Layer 4 of a small transformer language model trained on English Wikipedia (9 layers, counted from 0, width 64).
A neuron adds its activation times its output weights to the MLP's output. To switch it off is to set its activation to zero at one token and run the rest of the model.

Output weights of the MLP neurons that the questions are about. A number n stands for (n - 128) times 0.0047.
n35: 100, 168, 100, 152, 147, 163, 119, 112, 142, 78, 94, 134, 130, 118, 125, 123, 127, 173, 158, 120, 105, 163, 170, 127, 125, 152, 171, 140, 130, 140, 140, 130, 161, 115, 135, 124, 139, 128, 97, 179, 103, 149, 134, 128, 109, 170, 140, 147, 113, 45, 132, 93, 48, 137, 145, 143, 105, 89, 146, 188, 54, 112, 66, 108
n47: 175, 109, 93, 116, 196, 81, 250, 149, 91, 104, 122, 79, 26, 138, 189, 128, 135, 81, 122, 96, 183, 130, 130, 132, 104, 136, 135, 56, 78, 96, 123, 184, 157, 95, 137, 120, 169, 146, 117, 216, 110, 85, 169, 161, 125, 112, 145, 179, 127, 67, 179, 169, 91, 160, 157, 162, 104, 37, 50, 144, 102, 119, 164, 155
n50: 29, 174, 121, 142, 84, 100, 155, 146, 137, 60, 161, 173, 71, 93, 116, 162, 128, 132, 114, 90, 113, 153, 117, 103, 112, 138, 128, 149, 149, 92, 144, 119, 162, 147, 189, 131, 111, 126, 94, 98, 117, 166, 80, 151, 159, 178, 106, 128, 144, 183, 131, 126, 144, 146, 119, 94, 158, 174, 152, 84, 123, 134, 143, 50
n73: 123, 178, 130, 93, 128, 97, 95, 105, 111, 70, 180, 71, 44, 115, 147, 119, 105, 119, 103, 198, 138, 111, 140, 150, 116, 89, 134, 162, 73, 122, 178, 131, 162, 161, 136, 69, 140, 73, 135, 93, 195, 161, 146, 161, 110, 169, 132, 194, 123, 159, 103, 143, 114, 124, 112, 125, 80, 190, 145, 130, 61, 140, 96, 221
n75: 121, 160, 118, 70, 135, 121, 137, 179, 110, 62, 126, 151, 102, 190, 135, 106, 157, 86, 158, 69, 84, 187, 84, 127, 108, 124, 158, 120, 105, 150, 114, 155, 172, 177, 142, 94, 190, 50, 64, 77, 136, 106, 108, 166, 176, 125, 56, 154, 93, 133, 126, 120, 203, 104, 156, 159, 168, 181, 84, 132, 137, 126, 171, 81
n105: 69, 122, 115, 72, 161, 134, 150, 176, 120, 130, 170, 134, 195, 215, 107, 84, 125, 88, 191, 120, 83, 127, 124, 146, 117, 84, 180, 112, 82, 116, 79, 99, 99, 73, 147, 152, 117, 163, 140, 138, 178, 126, 130, 97, 226, 107, 113, 108, 163, 98, 118, 147, 105, 125, 98, 169, 140, 128, 101, 141, 177, 111, 96, 158
n157: 134, 141, 148, 125, 126, 114, 117, 129, 158, 123, 132, 91, 45, 123, 185, 139, 199, 98, 134, 107, 124, 140, 164, 142, 116, 177, 138, 123, 104, 134, 155, 118, 178, 146, 134, 63, 116, 144, 138, 133, 196, 149, 151, 122, 61, 42, 134, 96, 106, 136, 118, 146, 124, 90, 27, 82, 102, 194, 118, 154, 99, 164, 112, 144
n204: 175, 143, 154, 186, 144, 113, 192, 147, 119, 129, 106, 90, 76, 176, 83, 87, 144, 106, 140, 104, 123, 132, 61, 71, 47, 116, 118, 104, 110, 176, 149, 123, 133, 89, 188, 106, 158, 123, 144, 145, 114, 164, 120, 151, 103, 101, 144, 139, 122, 120, 109, 113, 89, 118, 178, 150, 167, 92, 152, 114, 138, 144, 113, 141
n208: 105, 138, 128, 170, 109, 99, 147, 165, 114, 57, 129, 137, 183, 124, 114, 157, 161, 118, 102, 154, 157, 100, 125, 119, 113, 125, 142, 162, 118, 150, 115, 164, 113, 85, 121, 144, 144, 116, 62, 114, 60, 182, 88, 128, 133, 104, 124, 166, 137, 120, 219, 112, 102, 132, 89, 84, 193, 129, 136, 100, 186, 64, 166, 129
n218: 116, 112, 107, 107, 108, 109, 132, 174, 83, 83, 109, 113, 147, 178, 143, 132, 110, 175, 103, 138, 174, 120, 117, 55, 97, 160, 129, 115, 184, 165, 149, 85, 171, 126, 91, 117, 119, 141, 152, 111, 64, 128, 160, 130, 179, 135, 101, 123, 163, 149, 168, 139, 159, 162, 174, 94, 39, 115, 146, 102, 137, 142, 141, 91
n226: 176, 137, 144, 172, 145, 116, 156, 93, 164, 98, 131, 93, 60, 114, 149, 156, 202, 75, 165, 147, 40, 124, 161, 144, 135, 113, 101, 149, 138, 114, 138, 105, 139, 134, 161, 65, 116, 110, 83, 111, 200, 185, 118, 104, 60, 84, 162, 145, 92, 114, 143, 180, 112, 106, 106, 141, 106, 246, 94, 194, 85, 146, 115, 132
n228: 159, 92, 130, 137, 145, 93, 152, 106, 126, 78, 141, 124, 85, 130, 122, 162, 153, 124, 145, 137, 192, 171, 126, 163, 107, 186, 92, 108, 126, 164, 136, 118, 125, 138, 165, 81, 93, 164, 201, 115, 114, 148, 91, 140, 141, 158, 102, 158, 116, 118, 125, 88, 137, 132, 111, 88, 149, 89, 89, 76, 109, 143, 159, 99
n241: 121, 115, 163, 119, 125, 122, 123, 112, 82, 162, 104, 144, 137, 138, 182, 125, 157, 113, 60, 119, 103, 225, 128, 180, 99, 88, 113, 143, 181, 135, 91, 112, 145, 129, 51, 109, 147, 101, 118, 155, 132, 126, 70, 166, 119, 171, 92, 139, 81, 128, 99, 112, 125, 130, 207, 141, 157, 201, 177, 117, 105, 89, 74, 155
n245: 120, 123, 97, 126, 95, 168, 119, 140, 141, 149, 134, 76, 103, 89, 111, 90, 83, 102, 148, 174, 129, 187, 153, 155, 112, 97, 138, 169, 100, 192, 100, 48, 143, 89, 143, 152, 140, 65, 134, 215, 134, 163, 190, 76, 163, 208, 111, 130, 79, 126, 157, 117, 148, 69, 155, 139, 154, 104, 158, 131, 139, 114, 111, 110
n284: 152, 102, 115, 132, 149, 176, 128, 174, 105, 112, 129, 176, 85, 123, 138, 79, 90, 147, 166, 152, 99, 114, 135, 150, 167, 119, 139, 153, 94, 179, 105, 105, 141, 82, 113, 134, 85, 110, 159, 163, 140, 127, 98, 124, 116, 170, 103, 113, 121, 188, 180, 125, 200, 88, 106, 135, 104, 110, 70, 62, 149, 141, 115, 143
n302: 129, 116, 152, 87, 161, 150, 167, 104, 92, 85, 148, 86, 64, 208, 126, 77, 133, 182, 138, 72, 140, 157, 135, 146, 122, 129, 86, 138, 115, 155, 122, 179, 161, 169, 132, 127, 98, 73, 146, 75, 121, 99, 123, 101, 132, 115, 110, 199, 89, 70, 98, 138, 117, 114, 178, 160, 164, 110, 154, 137, 131, 130, 129, 130

Each question names a token from some text and the token that comes next. It shows the activations a of the neurons there, in the order above. A number n stands for (n - 128) times 0.15.

Then comes g, the gradient of the next token's log-probability with respect to the MLP's output, scaled to length 1. A neuron's effect is roughly proportional to its activation times (output weights . g). A number n stands for (n - 128) times 0.0039.

" |", then "\n"
a: 128, 128, 128, 137, 128, 128, 128, 128, 128, 149, 138, 129, 128, 128, 128, 128
g: 140, 146, 183, 166, 138, 144, 168, 130, 215, 129, 160, 170, 132, 90, 129, 149, 59, 136, 97, 116, 96, 119, 150, 62, 119, 164, 125, 126, 129, 133, 58, 112, 93, 128, 142, 115, 117, 162, 113, 163, 135, 101, 131, 162, 131, 114, 82, 135, 153, 141, 89, 179, 81, 43, 144, 149, 110, 152, 81, 106, 118, 140, 140, 147
Which neuron, switched off, lowers the next token's probability most? n226

"In", then " many"
a: 148, 128, 128, 128, 128, 128, 128, 128, 128, 128, 128, 130, 128, 128, 128, 128
g: 159, 140, 118, 95, 127, 134, 144, 155, 134, 108, 56, 184, 161, 77, 163, 160, 131, 122, 167, 109, 125, 144, 65, 92, 146, 146, 174, 127, 117, 162, 174, 138, 109, 123, 152, 151, 163, 131, 163, 96, 98, 105, 167, 172, 103, 154, 128, 135, 18, 106, 79, 158, 126, 92, 150, 141, 109, 135, 148, 116, 120, 113, 77, 97
Which neuron, switched off, lowers the next token's probability most? n35

" Ancient", then " Greek"
a: 136, 128, 128, 128, 129, 128, 128, 128, 130, 128, 128, 128, 128, 130, 128, 128
g: 226, 172, 166, 84, 181, 146, 138, 122, 58, 154, 99, 153, 92, 110, 163, 108, 96, 91, 131, 124, 119, 112, 115, 140, 123, 128, 148, 141, 82, 155, 119, 165, 129, 127, 90, 132, 136, 90, 138, 137, 128, 138, 103, 92, 178, 104, 81, 117, 122, 57, 155, 185, 174, 107, 156, 165, 167, 138, 135, 97, 99, 143, 115, 94
Which neuron, switched off, lowers the next token's probability most? n75

"still", then "ed"
a: 128, 128, 128, 128, 128, 147, 128, 128, 128, 128, 128, 128, 128, 128, 130, 128
g: 156, 154, 141, 112, 145, 135, 104, 147, 182, 124, 154, 106, 160, 158, 103, 120, 82, 193, 116, 126, 163, 74, 105, 160, 167, 79, 94, 118, 118, 139, 164, 166, 131, 140, 140, 109, 139, 148, 98, 101, 158, 92, 62, 78, 143, 133, 117, 129, 240, 125, 87, 100, 107, 157, 135, 129, 142, 89, 81, 113, 113, 155, 89, 144
Which neuron, switched off, lowers the next token's probability most? n105

" spire", then "'"
a: 128, 128, 128, 128, 128, 128, 128, 128, 128, 128, 128, 128, 128, 128, 128, 134
g: 115, 58, 124, 137, 141, 160, 145, 121, 51, 95, 163, 149, 140, 116, 159, 189, 129, 134, 109, 102, 123, 69, 155, 114, 136, 100, 136, 154, 133, 81, 168, 126, 126, 94, 136, 122, 114, 150, 181, 135, 71, 126, 130, 201, 133, 124, 174, 135, 111, 163, 97, 71, 126, 113, 109, 148, 113, 104, 123, 83, 112, 214, 157, 159
Which neuron, switched off, raises the next token's probability most? n302

"di", then "still"
a: 128, 128, 128, 128, 128, 153, 128, 128, 128, 128, 128, 128, 128, 128, 129, 128
g: 186, 117, 117, 98, 145, 134, 91, 115, 127, 154, 128, 103, 161, 146, 165, 117, 169, 122, 127, 172, 134, 135, 141, 109, 149, 134, 170, 65, 122, 138, 166, 156, 136, 152, 159, 115, 101, 199, 116, 110, 96, 56, 131, 73, 139, 106, 182, 70, 156, 119, 76, 107, 131, 118, 159, 141, 64, 83, 91, 103, 181, 165, 102, 142
Which neuron, switched off, lowers the next token's probability most? n105

" appearance", then "."
a: 128, 128, 128, 128, 128, 128, 128, 129, 128, 128, 128, 128, 128, 128, 128, 156
g: 153, 79, 103, 143, 132, 121, 132, 150, 176, 115, 176, 117, 129, 87, 166, 104, 157, 182, 91, 153, 156, 132, 114, 109, 119, 145, 110, 97, 161, 169, 114, 90, 112, 104, 143, 117, 107, 173, 90, 128, 123, 134, 171, 149, 166, 106, 78, 138, 171, 99, 167, 34, 195, 147, 101, 109, 123, 69, 148, 97, 127, 125, 174, 89
Which neuron, switched off, raises the next token's probability most? n302

" June", then " 26,"
a: 129, 128, 128, 128, 128, 128, 128, 179, 128, 128, 128, 128, 128, 128, 128, 128
g: 133, 121, 140, 155, 141, 138, 114, 143, 130, 120, 112, 132, 107, 122, 140, 112, 100, 121, 149, 139, 114, 127, 68, 65, 128, 100, 89, 115, 136, 80, 121, 113, 134, 127, 122, 199, 56, 150, 57, 121, 164, 122, 117, 133, 107, 133, 139, 206, 137, 132, 128, 123, 117, 76, 107, 131, 180, 135, 153, 233, 146, 175, 114, 191
Which neuron, switched off, lowers the next token's probability most? n204

" use", then " the"
a: 128, 128, 128, 128, 128, 128, 128, 128, 128, 128, 128, 128, 128, 128, 128, 149
g: 114, 115, 160, 142, 124, 97, 88, 33, 103, 111, 122, 132, 121, 189, 142, 138, 48, 223, 135, 120, 141, 178, 151, 160, 112, 143, 116, 158, 188, 140, 147, 79, 120, 127, 108, 128, 125, 123, 113, 152, 132, 137, 172, 132, 87, 135, 108, 132, 112, 100, 123, 99, 108, 108, 90, 130, 97, 115, 149, 170, 209, 133, 114, 128
Which neuron, switched off, lowers the next token's probability most? n302

" the", then " winner"
a: 128, 132, 128, 128, 128, 128, 128, 128, 128, 128, 128, 128, 128, 128, 128, 128
g: 120, 101, 89, 92, 126, 105, 194, 123, 73, 135, 137, 156, 145, 143, 88, 165, 135, 110, 120, 161, 167, 79, 104, 130, 128, 162, 131, 81, 129, 148, 78, 120, 129, 125, 145, 162, 186, 134, 148, 172, 150, 145, 119, 97, 199, 143, 133, 137, 99, 99, 128, 158, 86, 128, 105, 139, 124, 191, 101, 65, 184, 59, 131, 94
Which neuron, switched off, lowers the next token's probability most? n47

" Nancy", then " |"
a: 128, 128, 128, 128, 128, 128, 128, 128, 139, 128, 128, 128, 128, 128, 128, 128
g: 94, 150, 124, 150, 123, 66, 140, 138, 160, 129, 145, 123, 127, 79, 94, 160, 170, 160, 153, 173, 103, 43, 92, 122, 101, 130, 156, 192, 193, 124, 183, 51, 143, 138, 144, 115, 138, 130, 119, 114, 97, 160, 151, 124, 101, 108, 124, 151, 114, 139, 100, 122, 116, 184, 99, 116, 162, 112, 170, 167, 118, 95, 80, 93
Which neuron, switched off, lowers the next token's probability most? n208

" defeated", then " France"
a: 128, 128, 128, 134, 128, 128, 128, 128, 128, 128, 128, 143, 128, 128, 128, 128
g: 81, 157, 130, 145, 130, 124, 129, 93, 57, 156, 173, 160, 132, 164, 114, 138, 149, 141, 94, 182, 166, 115, 103, 141, 153, 159, 106, 86, 139, 130, 138, 124, 72, 153, 76, 134, 142, 142, 111, 152, 62, 70, 140, 198, 77, 89, 198, 106, 170, 126, 98, 124, 133, 97, 122, 116, 119, 138, 161, 157, 132, 86, 168, 116
Which neuron, switched off, raises the next token's probability most? n228

" |", then " 3"
a: 128, 128, 128, 128, 128, 128, 159, 128, 128, 128, 148, 128, 128, 128, 128, 128
g: 119, 208, 69, 115, 137, 130, 85, 155, 56, 162, 93, 171, 156, 96, 143, 110, 149, 155, 105, 153, 123, 111, 142, 147, 40, 157, 129, 156, 108, 157, 141, 129, 146, 121, 118, 108, 194, 119, 125, 78, 139, 176, 148, 102, 156, 89, 101, 111, 133, 136, 79, 80, 148, 159, 121, 128, 101, 169, 144, 103, 155, 169, 125, 105
Which neuron, switched off, lowers the next token's probability most? n157

" is", then " 76"
a: 128, 128, 128, 128, 128, 128, 128, 128, 128, 128, 128, 140, 128, 128, 128, 128
g: 174, 102, 107, 95, 150, 117, 54, 122, 109, 163, 148, 147, 157, 109, 119, 89, 154, 74, 133, 163, 123, 176, 190, 167, 167, 136, 135, 136, 169, 97, 104, 112, 97, 77, 105, 135, 138, 144, 181, 129, 128, 141, 137, 115, 107, 69, 111, 151, 194, 134, 122, 54, 103, 166, 86, 77, 118, 106, 112, 142, 151, 165, 150, 148
Which neuron, switched off, lowers the next token's probability most? n228

" and", then " 15"
a: 128, 128, 128, 128, 128, 128, 128, 128, 128, 129, 128, 128, 146, 133, 128, 128
g: 87, 121, 163, 161, 183, 121, 187, 117, 139, 104, 129, 90, 98, 205, 143, 135, 142, 79, 91, 110, 195, 156, 116, 125, 99, 84, 137, 129, 136, 160, 111, 137, 135, 186, 135, 159, 162, 97, 117, 150, 113, 99, 128, 60, 89, 88, 108, 160, 117, 107, 180, 95, 151, 147, 170, 167, 130, 125, 124, 65, 115, 108, 101, 110
Which neuron, switched off, lowers the next token's probability most? n241

"Standings", then " in"
a: 128, 128, 128, 128, 128, 128, 128, 128, 128, 128, 137, 139, 128, 128, 128, 128
g: 125, 142, 125, 157, 154, 137, 87, 105, 115, 86, 118, 116, 201, 73, 116, 193, 115, 128, 159, 97, 101, 101, 149, 143, 157, 154, 173, 93, 101, 97, 143, 122, 88, 132, 199, 176, 131, 173, 151, 111, 161, 103, 141, 110, 165, 190, 122, 85, 100, 148, 116, 108, 143, 155, 146, 86, 123, 134, 138, 58, 118, 136, 95, 68
Which neuron, switched off, lowers the next token's probability most? n228

",", then " Nancy"
a: 128, 128, 128, 128, 128, 128, 136, 128, 135, 128, 128, 128, 128, 128, 128, 128
g: 84, 143, 156, 122, 86, 79, 148, 80, 125, 136, 145, 131, 172, 144, 152, 93, 152, 104, 162, 141, 159, 142, 100, 117, 133, 147, 113, 126, 159, 96, 118, 124, 65, 99, 119, 134, 105, 129, 108, 132, 85, 150, 151, 157, 199, 122, 75, 216, 98, 218, 73, 117, 107, 113, 104, 157, 129, 137, 106, 177, 166, 126, 110, 121
Which neuron, switched off, raises the next token's probability most? n157

" many", then " East"
a: 128, 128, 128, 128, 135, 128, 128, 128, 128, 128, 128, 128, 128, 128, 128, 128
g: 130, 110, 106, 141, 93, 124, 65, 118, 124, 73, 146, 157, 89, 142, 71, 130, 189, 145, 164, 112, 124, 163, 89, 194, 116, 112, 162, 114, 45, 132, 105, 97, 141, 171, 162, 174, 155, 69, 141, 132, 154, 94, 168, 137, 123, 119, 165, 134, 153, 166, 144, 93, 95, 147, 125, 180, 76, 130, 130, 129, 94, 117, 133, 159
Which neuron, switched off, lowers the next token's probability most? n75

" and", then " so"
a: 128, 128, 128, 128, 128, 128, 128, 128, 128, 128, 128, 128, 183, 128, 128, 128
g: 146, 57, 124, 180, 79, 188, 134, 98, 73, 115, 169, 74, 128, 134, 170, 156, 148, 104, 137, 61, 173, 114, 187, 140, 115, 155, 97, 110, 182, 121, 112, 158, 137, 174, 128, 110, 115, 103, 127, 138, 76, 93, 109, 136, 154, 181, 128, 146, 114, 103, 112, 162, 151, 106, 162, 111, 105, 136, 174, 101, 97, 104, 154, 105
Which neuron, switched off, lowers the next token's probability most? n241

" is", then " also"
a: 133, 128, 128, 130, 128, 128, 128, 128, 128, 128, 128, 138, 128, 128, 139, 128
g: 120, 68, 168, 156, 82, 54, 172, 141, 125, 116, 114, 91, 140, 165, 76, 89, 149, 85, 61, 125, 171, 158, 108, 83, 96, 109, 159, 127, 174, 88, 169, 128, 190, 123, 130, 140, 140, 179, 155, 118, 88, 123, 134, 96, 162, 124, 125, 127, 105, 119, 131, 147, 142, 165, 158, 189, 99, 149, 141, 119, 171, 127, 106, 108
Which neuron, switched off, raises the next token's probability most? n284

" of", then " Romanesque"
a: 131, 128, 128, 128, 129, 128, 128, 128, 128, 128, 128, 128, 128, 156, 128, 128
g: 158, 152, 183, 133, 91, 156, 154, 153, 101, 131, 119, 166, 100, 146, 99, 119, 159, 84, 130, 150, 127, 139, 162, 84, 125, 72, 123, 114, 68, 141, 131, 122, 130, 121, 135, 85, 121, 47, 112, 121, 129, 106, 100, 111, 161, 144, 143, 142, 142, 136, 177, 204, 155, 124, 158, 69, 200, 155, 151, 82, 58, 143, 119, 120
Which neuron, switched off, lowers the next token's probability most? n245

"lu", then "kowski"
a: 128, 128, 128, 128, 128, 128, 128, 128, 137, 128, 128, 128, 128, 128, 128, 128
g: 174, 160, 92, 136, 86, 110, 162, 168, 150, 130, 73, 90, 119, 129, 133, 108, 165, 132, 215, 149, 152, 125, 156, 84, 101, 153, 165, 103, 98, 154, 130, 77, 126, 202, 81, 79, 104, 132, 155, 113, 123, 110, 173, 111, 133, 81, 145, 160, 128, 140, 67, 76, 73, 147, 128, 151, 112, 118, 150, 141, 146, 146, 115, 148
Which neuron, switched off, raises the next token's probability most? n208

"\n", then "The"
a: 128, 128, 128, 128, 131, 128, 139, 140, 128, 131, 236, 132, 128, 128, 128, 128
g: 135, 111, 101, 84, 148, 121, 139, 88, 128, 149, 64, 102, 129, 110, 85, 143, 138, 175, 125, 116, 107, 61, 137, 176, 151, 133, 141, 125, 139, 61, 147, 215, 164, 164, 122, 163, 158, 85, 122, 95, 94, 125, 155, 105, 140, 111, 168, 68, 113, 79, 115, 131, 129, 161, 141, 127, 115, 137, 145, 180, 133, 210, 127, 126
Which neuron, switched off, lowers the next token's probability most? n226

" each", then ","
a: 128, 128, 141, 128, 128, 128, 128, 128, 128, 128, 128, 128, 128, 128, 128, 128
g: 107, 201, 130, 111, 131, 124, 170, 162, 161, 141, 200, 79, 130, 126, 92, 155, 151, 173, 174, 136, 112, 131, 128, 55, 101, 135, 121, 109, 116, 123, 93, 118, 116, 152, 176, 131, 158, 126, 134, 126, 128, 136, 142, 100, 92, 185, 120, 105, 135, 167, 146, 111, 97, 117, 6, 143, 109, 124, 72, 138, 145, 124, 113, 121
Which neuron, switched off, lowers the next token's probability most? n50

" July", then " 2"
a: 128, 128, 128, 128, 128, 128, 128, 167, 128, 128, 128, 129, 128, 128, 128, 128
g: 119, 113, 96, 130, 116, 133, 152, 129, 99, 140, 160, 156, 156, 118, 161, 134, 196, 149, 90, 161, 156, 131, 167, 162, 127, 196, 120, 140, 75, 150, 101, 139, 144, 105, 60, 99, 165, 109, 127, 116, 103, 125, 109, 148, 148, 111, 100, 39, 71, 102, 166, 129, 126, 197, 156, 149, 70, 159, 98, 103, 105, 97, 120, 161
Which neuron, switched off, raises the next token's probability most? n204

" Ottoman", then " Empire"
a: 128, 128, 128, 128, 132, 128, 128, 128, 128, 128, 128, 128, 128, 128, 128, 128
g: 176, 146, 164, 123, 134, 115, 160, 98, 117, 184, 135, 115, 95, 109, 138, 169, 108, 156, 99, 138, 117, 58, 174, 218, 91, 158, 107, 104, 162, 102, 132, 123, 61, 136, 118, 102, 138, 102, 104, 170, 145, 118, 111, 167, 95, 84, 175, 134, 121, 85, 118, 72, 123, 153, 147, 149, 107, 100, 101, 137, 131, 140, 121, 202
Which neuron, switched off, raises the next token's probability most? n75

" Bowl", then " and"
a: 128, 128, 128, 128, 128, 128, 128, 128, 128, 128, 128, 128, 128, 128, 128, 131
g: 82, 193, 139, 115, 137, 121, 109, 93, 153, 140, 84, 123, 146, 188, 107, 83, 154, 74, 176, 141, 132, 115, 128, 118, 121, 157, 154, 144, 143, 60, 86, 85, 114, 130, 137, 124, 150, 79, 67, 165, 111, 192, 102, 100, 91, 163, 171, 131, 124, 144, 157, 134, 120, 111, 70, 130, 133, 161, 146, 203, 134, 133, 107, 154
Which neuron, switched off, raises the next token's probability most? n302

" be", then " one"
a: 128, 128, 128, 128, 128, 128, 128, 128, 128, 128, 128, 128, 128, 128, 133, 128
g: 115, 110, 118, 168, 93, 118, 159, 131, 126, 139, 118, 165, 109, 109, 109, 115, 159, 120, 75, 119, 78, 179, 165, 152, 77, 178, 135, 152, 154, 117, 82, 119, 132, 129, 78, 137, 194, 113, 81, 171, 111, 148, 161, 82, 138, 139, 102, 130, 173, 127, 133, 90, 77, 178, 176, 129, 107, 161, 162, 78, 159, 58, 121, 155
Which neuron, switched off, raises the next token's probability most? n284

" nave", then " with"
a: 128, 128, 128, 128, 128, 128, 128, 128, 128, 128, 128, 128, 128, 128, 128, 133
g: 125, 102, 97, 151, 156, 145, 127, 138, 64, 195, 119, 171, 174, 96, 125, 168, 108, 119, 124, 143, 133, 103, 95, 188, 112, 121, 125, 189, 128, 90, 187, 118, 88, 157, 68, 98, 94, 115, 121, 142, 150, 84, 120, 89, 142, 113, 121, 83, 98, 173, 150, 143, 122, 111, 135, 107, 116, 168, 178, 205, 104, 154, 98, 112
Which neuron, switched off, raises the next token's probability most? n302

" one", then " pair"
a: 128, 128, 147, 128, 128, 128, 128, 128, 128, 128, 128, 128, 128, 128, 128, 128
g: 124, 161, 69, 125, 194, 136, 148, 139, 85, 122, 142, 89, 124, 131, 97, 126, 107, 100, 108, 172, 102, 207, 109, 163, 72, 168, 117, 116, 97, 156, 112, 110, 91, 117, 57, 131, 122, 119, 148, 199, 112, 146, 159, 104, 87, 139, 70, 111, 150, 101, 159, 122, 162, 136, 175, 154, 149, 135, 180, 148, 134, 88, 110, 155
Which neuron, switched off, raises the next token's probability most? n50